Layer 6 of a small transformer language model trained on English Wikipedia (10 layers, counted from 0, width 128).
A neuron's activation on a vector x is SiLU(gate . x) times (in . x), where the dot is the dot product.

Input weights of the MLP neurons that the questions are about. A number n stands for n times 0.0036.
n14 gate: 40 -6 -48 -2 -40 -38 10 27 13 19 -15 14 20 -44 -8 -11 -54 -16 68 -13 17 13 26 -19 -2 33 -11 3 -5 9 10 -16 42 -42 11 13 -19 -8 7 -52 13 44 -24 17 29 -1 -21 -2 25 -5 4 13 -21 6 21 17 6 -38 1 -9 -47 16 8 47 -26 19 -4 16 -1 -8 27 -6 24 81 10 -6 -16 37 59 60 -29 -6 29 -15 -15 -20 -1 -21 -26 -20 -26 20 -36 -8 1 3 -18 -19 0 -45 30 -25 33 -4 -23 5 12 -14 -4 19 -12 33 -20 -6 5 -4 -16 -1 5 -7 13 -3 -6 15 15 -16 -1 -10
n29 gate: 4 13 16 -12 -58 -19 -2 26 5 -16 12 9 -5 -68 -18 13 5 -16 1 -12 -13 10 41 33 7 -43 -33 18 -17 -11 -48 7 -31 36 31 -10 6 17 -19 12 16 -7 -6 -11 -5 -58 37 -21 7 7 10 20 -18 -15 36 -6 -31 7 -13 -6 -7 -31 45 -13 16 -36 1 -37 27 -10 28 -33 -8 -10 19 16 2 23 0 -2 33 -19 2 15 11 -30 18 -11 35 -4 -19 73 -8 -55 -1 0 34 10 17 44 55 -33 14 16 -24 32 -13 -1 -19 -12 27 -14 9 11 -4 16 14 7 -25 21 -13 4 4 -12 11 40 -5 -32
n44 gate: 20 -44 27 7 9 17 -17 -5 4 -24 25 19 26 -8 -21 -6 -10 29 11 -34 12 -1 -26 10 -14 -10 -11 14 8 -51 -23 -11 -49 30 26 -1 9 -13 23 -13 47 -9 -18 75 -15 -28 -36 -14 -31 22 -24 -1 -16 -2 20 -12 20 0 -1 17 -30 -7 7 -7 -33 -1 -18 -27 9 -21 47 22 -4 -1 -29 -15 37 -9 -48 9 44 -30 33 -14 23 18 -27 27 14 -9 -3 15 12 42 -8 12 28 6 -11 -25 30 26 -30 0 21 -1 -5 10 16 6 10 23 17 -6 -10 5 -1 71 6 -16 -9 -56 -26 -10 -16 11 16 17
n69 gate: -28 -25 -9 3 -6 51 -17 1 -4 -9 -57 -38 37 32 26 -18 -16 -18 -28 -18 -19 17 -13 -27 26 14 50 9 -17 -13 -42 -6 5 -37 -10 -27 3 6 14 -25 -2 -1 -22 26 16 5 33 -15 33 -12 -7 -9 11 -35 -14 -11 -39 13 7 44 -68 -3 -19 -10 -16 -39 33 -12 7 25 -28 0 13 28 -12 2 -12 0 -19 -6 15 19 16 -20 -28 -40 -3 21 -14 -8 12 24 -5 30 -18 33 -26 -35 12 88 -14 -7 1 9 4 5 -48 -16 13 57 -10 -24 -3 0 -6 11 0 -4 -14 -14 15 6 35 2 15 23 -8 7
n117 gate: -26 -5 -6 -14 -6 -37 17 -53 12 -22 43 3 -4 -5 -25 -28 -5 -24 -30 -32 1 10 24 -48 29 3 -25 -8 -6 -28 -16 21 21 19 23 1 -27 -22 45 -7 -50 -8 6 -16 1 9 41 20 1 -38 9 -10 9 36 17 -7 -1 -23 18 30 -24 -8 53 6 -30 1 5 -4 -12 22 -1 43 4 -15 18 43 8 -4 -29 -39 4 -11 -32 31 3 13 1 -15 12 -4 13 10 -37 -3 -15 -23 6 41 -5 -35 20 27 15 -29 -12 -6 -31 39 -8 19 17 -8 22 29 14 -9 16 35 -10 1 -35 -9 6 -12 -34 20 41 -9
n129 gate: -3 -37 1 -23 -14 4 33 35 15 38 -27 51 7 4 -5 -10 3 -39 5 -21 9 -29 31 94 -28 -19 13 30 27 -49 -22 0 1 11 10 14 26 30 6 -42 -25 88 3 -1 -5 72 19 13 3 -57 0 23 -45 -35 -3 46 -4 19 -8 -7 -30 -16 -49 18 41 -28 -36 11 -18 16 40 -8 -34 4 -12 -19 -10 0 35 51 15 -24 -14 -2 -12 -24 51 -29 -15 -12 7 4 9 -2 -31 12 -42 -18 -2 17 -6 39 56 27 -2 54 -3 7 37 -8 7 20 -39 10 15 9 15 22 -13 29 54 20 47 -15 33 -8 -7 -53
n136 gate: 1 -1 7 -19 -6 26 -46 -4 6 -24 -19 4 -12 26 3 -9 -46 47 6 -15 22 -43 -1 -3 -19 15 8 5 -61 12 -11 -47 -19 -22 11 -46 0 17 -45 5 30 18 5 17 1 -30 28 -5 -16 43 -26 18 10 30 -8 19 -3 -23 -2 8 -54 -3 -23 -50 -23 -23 3 4 15 -31 18 32 -2 -11 -15 1 -21 36 0 -5 2 -31 -1 27 -20 -55 4 -15 22 25 3 -36 21 1 -39 -28 -20 21 10 -4 -41 7 -41 -5 8 45 -19 5 -10 11 -8 13 21 21 29 16 -23 -8 -16 -18 32 6 14 -28 19 -30 5 -21
n162 gate: 5 4 -55 -4 5 15 16 -10 -10 -17 44 13 18 -5 -9 -10 22 -24 29 10 -39 60 -39 23 -8 3 -26 23 18 15 9 -23 -23 -1 48 -1 -10 46 27 27 -20 10 25 -9 28 -12 -17 -2 -3 -15 -22 0 7 -14 -17 8 17 27 -2 26 -26 -25 32 -21 -10 -28 -1 7 10 19 69 -33 14 10 -28 -21 44 -11 -7 -4 22 -13 5 3 13 -6 16 -15 33 5 35 33 41 0 -24 42 -17 52 25 -47 3 20 -6 19 -22 -9 4 38 22 0 40 46 11 8 -41 0 -5 -12 -40 9 -13 -43 23 8 29 2 -36 1
n229 gate: 7 4 -19 34 -16 14 38 -1 -17 -3 29 21 -28 3 12 -12 10 -10 -5 14 34 -23 -25 -9 11 -27 -21 16 27 -29 15 -14 -31 24 77 -12 21 -52 -23 -9 10 11 6 -30 -26 17 -27 -12 3 3 12 -11 22 -12 36 31 11 -44 -2 -30 19 -6 36 3 -1 35 18 -5 19 -47 -51 14 11 36 -11 -19 11 -1 -14 -1 -25 2 16 -5 -29 -19 13 -7 33 11 -4 -6 1 -40 -4 -12 29 -20 -21 -29 15 51 -11 12 1 -9 22 -7 14 13 12 11 17 0 -29 -21 25 -32 -18 -19 16 -21 -6 26 23 24 -22 -5
n253 gate: -8 -4 -3 -21 33 -20 0 -14 10 -6 16 7 -32 -16 20 15 18 -21 -9 18 19 7 43 16 7 -1 1 9 -40 22 3 -6 28 -36 34 -28 -28 -4 -1 -7 3 9 3 -12 -2 -4 -44 48 18 -31 32 3 -9 24 18 15 13 -29 11 5 -15 -19 29 -7 3 16 11 22 -7 8 -25 24 26 -34 5 -25 16 -30 -8 22 -13 -24 16 47 7 -5 22 22 3 37 -21 18 -26 -32 -4 22 12 11 -1 3 -31 1 -30 -48 -27 23 -8 -16 -10 -3 35 -22 -27 16 23 16 -20 39 26 54 8 -40 7 -13 16 15 -14 -40
n294 gate: 4 21 38 22 22 -19 4 12 40 18 6 52 31 -1 25 6 -32 4 -6 -30 -9 -20 -20 17 -25 24 -30 -23 -2 -26 -6 20 -12 39 28 17 36 6 27 7 2 7 28 -34 24 -10 12 -43 0 -31 14 9 19 44 11 -18 4 3 -5 2 12 3 30 -44 1 32 -16 15 79 10 -5 -24 20 -54 -1 -18 -13 18 -35 -12 -29 48 27 -8 -1 -24 1 -9 -13 20 -12 -1 21 -12 33 -16 5 -19 -46 -14 46 -14 19 3 -25 -1 25 -20 -41 40 -4 50 17 -11 18 12 32 -27 1 -16 -1 10 6 -23 32 21 -36 -15
n14 in: 45 -36 3 -13 28 16 28 11 7 -17 -14 15 -18 5 -7 -4 -15 -34 -10 -19 -36 -3 0 -10 9 -40 -24 -17 17 49 19 11 -31 -19 -13 -13 -2 -16 0 -25 -17 -44 -32 -28 -13 38 17 16 -38 -12 -40 -14 18 3 -36 31 33 53 -21 -5 -7 -26 -31 -33 -13 -11 -12 -17 32 5 4 -28 -17 -15 0 14 -4 12 9 -17 14 -28 2 -54 -17 34 9 15 25 -25 -14 -26 -30 11 -15 -16 -37 -39 -7 1 -13 -55 27 -36 5 -15 -12 15 -72 4 23 34 29 16 -7 20 -10 -4 37 18 -15 -18 8 14 8 -6 -35 26
n29 in: 11 -33 26 -5 -60 26 6 -12 -2 -9 -13 11 11 -21 -4 -13 26 -17 -4 -17 -15 33 4 11 26 4 8 -9 22 -12 12 8 29 5 22 -17 -12 -10 -5 10 26 8 -41 16 -40 -2 -1 15 11 -41 -12 3 -9 4 -29 -21 -18 3 -46 -22 -8 -37 25 11 -12 -35 -34 -38 10 6 26 36 -10 17 -17 19 -17 24 17 -23 -8 -36 10 20 14 -28 -8 -6 3 33 23 26 -9 -37 24 39 -14 -6 4 14 9 -2 36 30 4 -6 -33 -10 16 3 1 -20 -14 4 6 -6 -19 3 17 43 10 0 25 -42 -5 -7 -12 -25
n44 in: 24 -33 14 -18 0 -24 3 1 -9 -18 -2 -17 45 25 20 -3 -18 9 18 13 8 21 -7 -32 14 18 -8 -1 -26 -1 24 -15 57 -1 -26 -3 -16 -15 15 -5 -5 -7 -20 28 -24 44 -26 58 -18 15 -13 5 -9 -20 -12 3 -17 33 -32 5 -6 -12 10 -23 -55 -6 -41 -7 -6 -24 1 -3 -27 35 -28 -65 -26 6 4 -29 3 12 13 -8 1 -9 -15 22 -40 13 40 5 -11 -10 -19 22 1 0 -51 6 -33 -44 -21 -20 -14 -10 -3 -7 1 11 47 -16 -12 31 -14 -4 -5 11 1 27 14 -36 -6 -7 -5 -16 39 -35
n69 in: -40 22 -4 17 -23 -23 12 6 -4 -14 43 0 23 -24 -16 -7 -12 25 34 -3 -36 6 14 16 30 -6 -37 0 -21 -24 39 38 0 -5 -40 -4 23 -34 4 -20 7 -14 26 -22 22 31 -15 -34 -11 -9 9 -14 1 23 18 -30 55 2 4 22 10 -18 9 19 -14 -30 -3 17 4 28 -61 1 4 -29 38 14 23 -2 -36 13 23 38 44 24 -5 16 32 -12 -2 19 -1 -1 22 1 18 13 -21 -1 2 2 -5 -14 -4 -31 41 39 -24 15 12 -10 -37 47 26 22 25 -1 52 -9 -16 -31 -14 20 -25 47 31 18 -29 -23
n117 in: -5 -13 43 -16 6 30 18 -26 -14 7 22 1 -7 -42 9 66 29 -29 -16 14 41 -13 5 16 3 -29 24 -8 -8 4 -15 -15 -28 18 25 -30 -5 -9 -7 -31 8 -21 -10 -5 11 -9 -2 -19 7 -15 21 7 -37 -25 55 8 9 -5 8 -15 -17 24 22 19 15 11 -15 -25 -64 14 -5 15 -21 36 30 -20 -14 -21 -10 -3 -5 -16 -24 12 -15 22 3 1 25 15 -43 9 -45 -29 -3 -9 7 -13 6 35 10 6 26 8 13 37 -4 17 9 -1 -27 3 21 43 28 -13 15 23 -8 -20 -9 -26 -14 11 -29 -18 5 38
n129 in: 57 1 -40 -6 -25 -37 11 -40 -1 -9 -9 -7 41 -6 -21 7 2 -13 -26 -15 13 30 -42 7 -12 -1 -15 -50 -4 10 6 5 -20 -1 -28 15 -9 10 28 21 1 40 7 -47 -13 15 -23 10 -33 33 26 -9 2 2 28 35 -7 19 30 5 5 3 -16 6 -9 12 14 -29 -14 -9 35 -15 12 -18 48 16 -8 40 37 4 -6 17 -14 -7 -2 25 -4 -6 -14 17 10 -48 -11 -11 -50 -26 -48 -9 -4 13 -48 9 -33 44 20 -16 31 -6 6 2 44 27 11 -6 10 -11 -5 -31 -16 -14 24 -7 28 30 50 32 39 -20
n136 in: -7 10 11 -28 34 28 1 19 34 -31 -33 -49 13 -1 -31 4 83 -2 19 -37 1 3 -52 -17 8 -5 -18 10 1 15 -3 -17 -52 -16 12 -23 -12 16 7 4 30 -35 -23 38 -6 -21 -8 14 -18 25 -20 18 29 -14 0 -18 13 26 -11 -31 -19 -26 -23 -36 -22 22 -14 -23 15 -8 -10 12 -15 -1 11 -10 -26 17 -19 3 40 -63 35 -24 -18 -13 -20 -4 35 6 -18 18 -23 38 20 38 27 -44 -18 -14 -7 -9 -40 -16 -66 13 -54 -22 38 -14 14 -18 8 -9 -20 5 -14 5 2 10 10 -7 -17 -17 24 -39 -3 -10
n162 in: -10 -5 -22 -14 13 46 -25 2 40 -10 -1 10 -19 8 20 -2 23 -55 -32 11 7 -42 -23 13 -2 -16 -3 -15 -17 -44 27 6 -37 12 -23 -13 4 32 15 -12 2 -5 -47 11 17 1 16 8 -8 19 24 -12 -7 18 22 22 18 -9 -11 -11 -16 32 -8 47 48 1 18 -35 4 4 -21 2 -46 -15 47 12 -36 -21 3 -23 1 34 -18 60 -19 38 55 14 -1 -18 13 -11 -5 -44 5 11 1 5 -6 29 8 21 32 24 -7 9 13 11 43 -31 -18 4 7 13 -3 -20 -9 7 23 -19 -6 25 -17 -17 -41 -1 -14 11
n229 in: 13 5 -9 -9 -8 9 -18 -5 -15 -10 -49 18 3 -15 -27 -20 17 -14 20 4 0 8 14 5 21 2 -21 -11 -13 5 15 26 -29 24 -25 -1 -8 -8 -25 39 14 1 -29 -14 31 -2 1 10 1 4 47 14 -18 -20 -32 12 -2 4 2 -64 -16 -3 23 21 -3 12 -12 -42 -6 -16 -8 10 7 -53 -24 8 -35 13 -14 -7 -8 -12 -13 -7 -1 0 5 15 -38 -14 30 -17 -24 23 -3 53 26 -18 25 20 -47 18 -24 33 27 11 44 4 12 6 4 44 19 -17 -3 -37 31 45 -13 -2 13 69 -3 -38 -18 -7 12 -11
n253 in: 25 2 5 -10 -29 8 11 -1 -1 -19 27 -3 -6 -1 44 -12 -12 26 2 17 43 -2 18 -14 -10 20 -19 4 -36 25 24 -47 -19 -8 6 13 0 24 -1 -31 2 26 17 14 1 2 -9 12 -33 12 14 -4 33 14 -8 22 -11 0 14 3 -37 -18 23 8 4 3 18 2 7 -25 -58 0 32 -12 10 -13 28 -2 33 8 12 9 1 -1 6 -39 29 -35 -22 -31 29 -55 30 13 -24 10 -26 41 -21 46 -28 8 -6 -16 -9 13 6 -9 27 -36 -14 -1 -12 -3 -6 5 19 -2 39 1 15 -12 17 -18 48 3 6 -7
n294 in: 28 -4 -18 53 -31 -14 -10 37 -21 -6 20 4 12 -32 7 23 -18 16 -28 29 -4 34 -20 -29 56 -14 8 7 16 7 -4 23 -1 -32 7 9 22 20 21 14 29 18 -14 -36 7 1 3 7 53 -53 -18 -10 -1 21 28 45 8 31 2 -8 -29 22 9 -15 22 9 -7 -8 -50 16 4 14 17 -12 1 9 -27 -19 5 -35 23 -52 -33 35 1 -6 -16 12 26 -9 0 14 -41 19 -7 21 -37 12 -2 0 -1 11 16 -71 0 14 -3 27 14 -66 10 10 15 -5 -21 -18 11 -19 -32 -35 -1 -4 -23 8 -37 31 -25 46

Each question shows a token from some text and the vector x that enters the MLP there. A number n stands for n times 0.053.

"ically": -19 28 -17 12 19 -23 22 8 26 -8 -14 -1 -16 -8 -2 -15 5 18 13 4 -13 19 -8 -4 -5 -15 -16 -19 10 -21 11 8 24 -6 31 18 -26 16 -4 28 -6 26 -27 19 -7 21 -7 -3 19 4 -35 16 -3 3 -20 -16 7 -5 -58 6 22 21 2 28 8 6 5 -21 -40 -14 17 -14 -53 -9 -37 -6 39 -36 -12 23 -8 -30 22 12 17 8 35 -26 -11 8 11 -17 48 19 -24 30 16 -10 -2 0 -3 -15 -47 -5 -2 -6 14 11 9 -14 -5 2 -5 -15 -17 11 17 6 -32 -36 -7 27 2 -33 18 15 -10 20
Which neuron lights up most? n117

"0": 24 18 -46 -15 18 -45 16 15 -2 -17 -43 -4 -20 10 22 8 -18 -7 -28 29 0 -2 -18 -24 21 18 6 -8 -15 -41 -20 -35 28 -17 0 -25 0 -25 -18 0 16 19 20 -12 -2 26 11 -12 13 -19 7 5 28 33 -6 3 -1 -24 -49 -4 8 -31 26 -3 -11 1 0 -6 -38 14 19 2 -20 -28 -25 12 11 -30 4 10 -15 -23 -32 -21 5 0 6 -2 26 -13 17 10 28 -3 -4 0 -8 6 -9 -39 19 18 36 7 30 25 -27 39 -10 17 15 -16 -9 -7 -32 -9 -19 -2 14 -11 -9 31 -25 5 -30 -40 -12 -29
Which neuron lights up most? n69

"Gr": -19 -43 25 -35 -18 14 -13 28 7 20 11 -2 10 9 11 17 -31 32 -39 -17 26 -6 -9 15 3 5 -4 -14 -11 -42 -11 -20 2 0 -29 -23 24 -11 -11 -8 45 2 -17 4 -28 15 -3 -18 35 26 24 -30 -9 13 -3 -9 16 -14 0 27 -23 4 -44 15 6 -2 -30 16 41 12 20 18 -23 14 5 -17 36 -4 4 -8 -20 -20 20 3 -31 2 14 37 -11 18 7 18 -8 7 -3 -11 17 -7 0 -42 26 0 27 -11 -31 26 14 -30 -25 11 2 -15 -24 -58 18 -27 18 7 11 -33 -16 10 17 8 -28 -43 -4 -21
Which neuron fires most, and how strongly? n44, at about 0.55

"4": 2 33 -21 15 -28 7 21 8 -20 -10 -20 -11 5 -4 -21 2 -19 3 -3 28 -9 -22 -27 -18 8 12 10 28 0 4 -5 7 32 22 -37 9 -12 7 12 27 11 -3 -2 2 -2 -25 -7 6 15 -5 -1 -4 -12 7 -2 2 9 -19 -62 -3 32 11 -26 -5 -19 18 30 -27 -30 20 12 -15 -9 -4 -8 2 -21 4 -13 -21 26 -45 -3 -13 18 13 0 17 -1 -11 -26 -8 41 -14 -7 -30 -27 -18 2 1 8 -14 -26 14 22 23 14 -29 -6 14 9 -2 12 5 7 -1 6 -46 25 5 -23 7 10 -3 7 -41 -14 6
Which neuron fires most, and how strongly? n253, at about 0.4

" |": 8 19 11 -6 -11 3 30 8 14 -19 -14 -25 9 9 -29 7 18 14 -25 -11 -3 -14 11 -1 0 -4 4 -19 -2 -1 -1 6 -9 -8 24 11 8 -6 0 -7 16 -10 12 5 6 -10 9 2 8 -4 -8 -11 13 7 -11 24 63 11 -26 -20 9 7 14 2 23 14 18 -15 -6 27 -9 14 -4 25 3 -8 14 2 16 -15 6 5 22 -1 -11 4 17 -19 -9 17 39 13 27 -7 7 9 1 5 14 -7 -10 -4 18 -6 -5 21 -1 3 6 4 -1 11 -23 21 12 1 9 -30 4 8 -14 4 8 -11 -13 26 -7 25
Which neuron lights up most? n162

" FA": 5 -26 22 34 7 19 28 1 -13 6 9 -7 -3 14 30 17 -51 -3 -2 10 28 3 18 -15 22 -3 -41 39 34 23 4 28 -8 11 27 -7 16 10 -41 10 47 -8 -16 -44 -6 -20 -19 32 0 14 15 -3 -2 29 0 3 13 18 -38 -13 -9 5 -16 13 13 -19 -19 -13 2 30 21 15 -37 -34 -10 2 41 13 -7 -8 15 -15 5 3 -8 25 -8 -14 -25 1 30 18 -10 -22 -8 -28 -12 6 -25 -28 26 31 -5 -6 9 17 -23 11 -1 -9 31 2 0 7 -4 -35 -13 2 -27 -20 -31 -6 15 2 30 3 -9 14
Which neuron lights up most? n29

"to": -18 -25 -11 8 9 -13 11 -12 -9 -9 35 -30 -29 15 -6 12 9 23 -9 9 3 8 -38 -6 -8 -52 -14 19 38 -6 22 9 1 25 21 -10 8 -20 -26 6 -6 25 -20 -8 -11 21 25 6 -5 18 17 -9 -19 1 -31 16 12 16 -43 -3 -1 5 -3 11 5 -23 10 -28 -3 -4 -11 -5 -2 -4 6 16 2 -2 -10 5 -5 -15 14 10 2 14 -17 28 22 -2 -17 14 14 -10 9 21 -10 21 -3 15 -17 6 -24 7 11 8 -12 36 -3 3 -12 -17 5 -15 -3 3 23 -11 -1 -44 -80 18 10 2 -25 28 26 -2
Which neuron fires most, and how strongly? n117, at about 0.57

" ": -6 40 4 16 -6 9 8 8 1 -8 20 10 -34 -28 18 5 7 10 -5 -18 27 5 -26 -1 11 6 5 2 14 -2 10 12 -9 -22 -9 6 16 13 -12 21 -16 19 -2 19 -7 10 -21 -7 -8 -36 3 -4 36 6 9 5 24 -8 -16 1 -35 -17 5 23 0 4 -14 -12 -17 20 -30 -29 -18 -9 -4 5 -19 14 -42 -31 -13 -31 -18 -18 -16 10 8 2 -6 -27 61 -9 40 17 7 -8 -14 -19 -16 -22 -17 -12 -1 -9 -6 18 25 -2 9 1 6 16 20 -19 -14 -30 -11 -44 10 11 12 12 -18 -5 24 46 14 -10
Which three neurons fire most, strongest first? n294, n229, n162

",": 2 -9 7 36 8 15 5 7 26 -10 -3 -5 12 -29 14 16 34 -13 2 -11 -22 -10 0 -15 -13 5 -3 10 -4 2 31 -4 -3 -30 -7 9 -50 16 -2 -17 33 -17 -2 26 -17 -4 -24 2 5 -16 -8 -8 12 6 -6 14 32 -8 -68 15 19 14 20 21 22 -8 4 -19 15 5 8 -7 -4 13 3 3 5 -7 -18 9 -20 -24 -16 5 11 -24 15 15 -8 -9 -24 15 -10 -12 2 41 -12 4 24 -5 22 -25 4 8 10 22 -12 -2 5 -21 -12 3 24 -15 8 -7 8 30 -6 -2 -2 10 -20 -5 -21 -13 -27 4
Which neuron lights up most? n29

" G": -10 -37 8 -2 -10 -2 0 20 -15 0 5 17 7 2 22 11 21 -12 -17 27 11 -20 0 -6 -5 0 17 -11 -14 24 13 13 18 -18 -13 9 -5 -48 -5 -40 -24 28 -9 6 -8 -9 -31 -12 -6 -12 -17 -7 7 22 9 9 -9 -3 -32 22 -4 -2 33 5 -13 7 -24 -5 9 14 9 2 -16 17 16 -33 -12 -32 19 2 -18 6 21 -3 7 -15 12 -16 -7 29 7 -4 18 -43 34 -1 -32 -3 0 23 -7 -16 1 1 -29 26 11 -31 10 29 10 -13 -5 4 4 -65 12 18 8 -4 -30 1 18 11 -17 7 -16 -5
Which two neurons fire most, strongest first? n253, n136

" mill": 18 15 -11 5 2 2 7 15 -6 27 -3 -12 7 -29 19 -33 -28 -18 -19 1 26 -6 7 13 -22 8 10 11 -5 22 -10 3 29 28 8 -25 -1 16 13 -36 -19 -46 -14 41 -12 1 11 14 13 17 28 15 -1 11 1 13 -11 2 -30 21 -10 30 -25 -30 11 -8 16 8 23 -9 15 6 26 44 23 -14 -9 -7 42 35 -2 24 -26 -10 14 0 -18 41 -23 -28 14 -53 26 3 -5 -15 7 1 16 -35 8 -4 9 -15 -13 21 46 12 17 30 40 -12 -22 -12 17 -16 -3 17 0 -6 -29 4 -23 29 -39 -28 -22 13
Which neuron lights up most? n29

"5": -12 42 -9 0 -5 -11 -1 27 39 13 -23 1 -23 -9 10 17 -28 13 -7 0 -16 6 -19 13 9 -5 33 23 12 4 23 -4 -5 -25 -3 15 43 0 11 11 -7 0 4 -15 17 -13 -14 10 0 -51 -1 -19 16 3 4 6 17 -1 -42 1 -7 -45 -17 1 -17 -3 39 -18 -48 8 -18 -5 -39 6 -16 14 -9 -8 -32 -14 -24 -40 -19 -22 -23 -29 39 -21 -7 7 10 26 22 18 14 0 9 -25 -36 2 -20 -18 -8 -11 24 23 -29 -15 -22 -13 0 2 -5 -2 1 7 34 -24 30 3 -22 50 1 14 5 0 -12 -21
Which two neurons fire most, strongest first? n69, n294

"inal": 25 -25 8 20 -26 2 -23 -4 -15 -19 -5 -2 -1 50 22 -21 -36 -2 11 41 15 9 -4 0 -4 5 -12 19 39 -7 -29 1 10 11 23 -22 -44 7 8 -26 -24 -8 43 10 -25 2 -21 28 -7 0 0 33 31 46 -2 17 15 0 -29 10 28 -33 32 -27 -22 -17 9 20 -3 5 2 2 -11 -20 27 0 21 -33 -2 -31 18 4 -2 3 19 -3 -10 -33 -2 -20 30 -3 10 17 -7 -10 22 12 -3 29 -7 -9 -14 -9 3 10 -24 -16 -9 26 24 -1 14 16 25 -6 57 1 -27 -10 -40 -6 -24 5 -9 -1 45 12
Which neuron fires most, and how strongly? n44, at about 1.9

"2": 16 22 -29 -22 18 5 42 28 19 -4 -25 18 3 13 3 2 -29 -1 11 10 -1 -34 -15 -15 25 -18 1 6 11 -27 -18 -6 14 4 -26 5 13 11 -15 3 66 20 -20 -35 -18 -5 5 -8 14 -31 -28 1 7 23 -14 -38 0 -20 -63 -15 3 -6 6 4 1 20 12 -18 -32 22 2 6 -8 -26 -3 -12 -13 -16 3 -4 -11 -29 -16 1 -12 -6 -10 29 18 4 25 14 54 1 12 -18 -14 -17 -19 -10 22 -27 -9 23 16 37 -1 -27 -7 -11 0 12 31 3 2 -9 -12 -28 12 4 -10 27 16 -6 -16 -30 1 -10
Which neuron lights up most? n294

"ental": 3 -6 24 51 -39 -22 16 3 -15 -6 -26 1 1 -16 5 12 -31 18 4 -2 12 -22 -3 17 -9 1 -3 26 -7 6 -31 5 18 21 41 -31 -39 -6 7 2 -11 28 -8 27 13 -5 -6 21 15 -10 22 9 -3 36 -6 5 -11 22 -62 -15 22 7 13 33 12 1 6 -5 5 -10 46 -3 -12 1 4 -25 1 18 12 -8 -28 -6 -2 -22 -9 29 15 -6 -14 -20 43 3 4 18 -8 -12 22 4 3 -8 -23 -32 -1 13 51 -7 -33 4 12 2 1 11 -41 -23 -25 -1 -1 16 15 23 -25 -11 7 14 7 -17 7 13
Which neuron fires most, and how strongly? n44, at about 0.82

"1": -3 5 17 22 35 19 16 22 -19 9 7 10 -16 -2 25 9 -12 -10 8 7 -3 -12 -13 -32 21 19 3 20 12 -31 19 30 -16 -10 4 -19 27 2 27 37 12 15 -9 -29 -24 -6 -19 13 -16 -29 12 2 13 -5 -4 -18 23 -9 -30 34 -11 -35 -3 11 -6 -18 15 -11 -29 23 -11 -20 -8 -17 11 3 -22 -12 -30 -15 -4 -22 -4 -14 -26 7 17 41 7 -25 23 30 29 23 14 -28 12 -15 -26 19 -19 -7 18 20 10 29 42 -22 -6 -4 5 -6 46 -24 4 -11 16 -34 20 -10 -11 20 -10 24 -1 37 4 -29
Which neuron fires most, and how strongly? n294, at about 1.9

")": -1 12 1 27 -12 -10 2 15 -21 -3 7 -22 8 9 -3 14 14 6 10 -2 -8 -39 9 -4 19 -8 -7 -30 4 -5 17 -6 -1 22 21 -38 11 11 -8 -19 -3 56 10 -12 9 25 -17 -26 -8 -6 -21 -14 3 -10 23 1 32 9 -39 -12 -20 11 12 13 18 8 6 -5 2 30 35 2 17 4 -11 6 -13 13 -18 10 19 -5 5 29 -8 8 -27 28 -6 13 -48 -2 11 -16 14 8 17 19 7 15 2 -33 37 -15 -12 37 8 -9 -5 15 -5 -14 -39 -20 4 -14 -16 0 -5 -26 -52 -26 6 -20 -1 11 15 -6
Which neuron lights up most? n294

"|": -7 6 9 11 7 14 -7 6 -19 -20 -2 -23 2 -3 -7 -10 -4 -2 -11 -8 7 12 8 4 0 -11 -3 -27 -10 -2 8 10 8 -25 -14 6 8 -7 0 -6 -6 0 21 -5 -10 -19 -29 0 -14 -17 9 -6 14 5 7 19 47 10 -16 -7 3 -28 -21 0 -13 -3 4 -13 11 -4 -11 8 23 -3 3 -1 -14 -8 18 13 -6 -16 19 -1 -3 -9 6 13 3 -2 86 -3 5 -4 -27 60 4 -10 -6 12 -5 -18 21 -3 22 -5 -3 17 -5 -20 -1 3 5 -1 7 -21 11 -12 9 11 -9 1 -8 2 -11 6 4 3
Which two neurons fire most, strongest first? n69, n253

" Dan": 39 0 -14 -3 -2 7 -19 25 -18 -16 0 3 2 -3 -7 2 47 -11 4 -1 -8 17 15 25 -3 -5 4 2 27 -2 38 18 3 -18 15 -14 -23 -7 -29 -6 -16 8 4 40 8 -32 11 -36 5 -3 -10 -5 -26 5 -23 26 -8 3 -30 6 -16 0 -30 0 46 18 0 -2 1 1 -6 8 1 40 41 14 -15 -24 4 -25 -8 2 3 -15 -11 9 17 23 5 -43 25 12 38 1 -17 -27 0 11 24 43 -17 -30 -23 6 19 1 14 23 13 28 -7 -3 24 -13 24 -47 11 -9 31 -9 -41 -31 2 -8 -36 29 -9 2
Which neuron lights up most? n162

" the": -5 -8 17 2 5 1 3 7 7 -3 1 -5 13 -10 -16 2 -9 22 2 -24 -9 1 11 -1 0 4 -15 -2 -5 -2 37 0 -1 7 3 12 16 2 -11 13 7 -9 -3 -7 0 9 -17 3 1 -3 -15 13 14 3 1 16 11 -3 -95 17 -1 5 11 2 6 8 1 -8 -3 1 -9 22 18 -1 11 -16 -18 2 44 6 14 2 -1 -7 -13 -6 -16 14 7 -4 69 8 18 9 -12 24 -8 -6 -5 10 -15 -12 19 -1 -8 0 -3 19 -5 -18 -12 -4 2 6 -2 -14 -9 6 -4 -7 -3 9 9 -9 -3 -3 -4 -1
Which neuron fires most, and how strongly? n117, at about 0.2

" of": 11 -1 15 -9 1 -3 25 31 -4 0 -6 -11 11 7 -11 -4 12 -11 14 6 2 24 -8 0 16 -19 12 31 -4 1 5 -5 -5 -22 7 9 -10 -1 14 22 -3 -9 23 5 -4 -2 -15 -15 15 4 -23 2 0 20 8 1 41 7 -71 -2 -2 27 0 0 9 13 -16 -17 11 -10 -10 -13 6 -12 0 -29 -5 8 26 -14 -6 6 3 -21 13 -23 3 -9 -5 -23 40 0 8 0 -7 29 1 6 6 5 9 18 6 -9 -16 16 -17 -1 5 15 -9 -10 -11 1 -7 15 -29 11 -4 -5 -42 24 2 -5 30 -18 -8 10
Which neuron lights up most? n117

"i": -23 -3 -6 21 23 -13 -1 6 -5 6 18 -21 -39 26 14 32 19 4 -25 -22 5 18 -31 -7 4 -38 10 19 13 -4 23 -9 -27 40 19 -8 16 -30 -34 -13 -15 21 -12 -3 2 32 31 -5 -16 30 6 -29 -27 -3 -35 23 4 13 -35 18 11 3 -5 23 9 4 4 -23 8 -3 -25 -3 13 -32 15 3 8 4 -15 23 -12 -12 2 -2 17 27 -17 3 12 13 -10 6 1 15 22 11 -5 25 6 16 -2 -8 -13 0 -6 14 2 30 10 8 -13 -8 -17 -16 9 12 -2 -19 5 -22 -78 23 -2 -7 -10 40 9 6
Which neuron fires most, and how strongly? n129, at about 0.17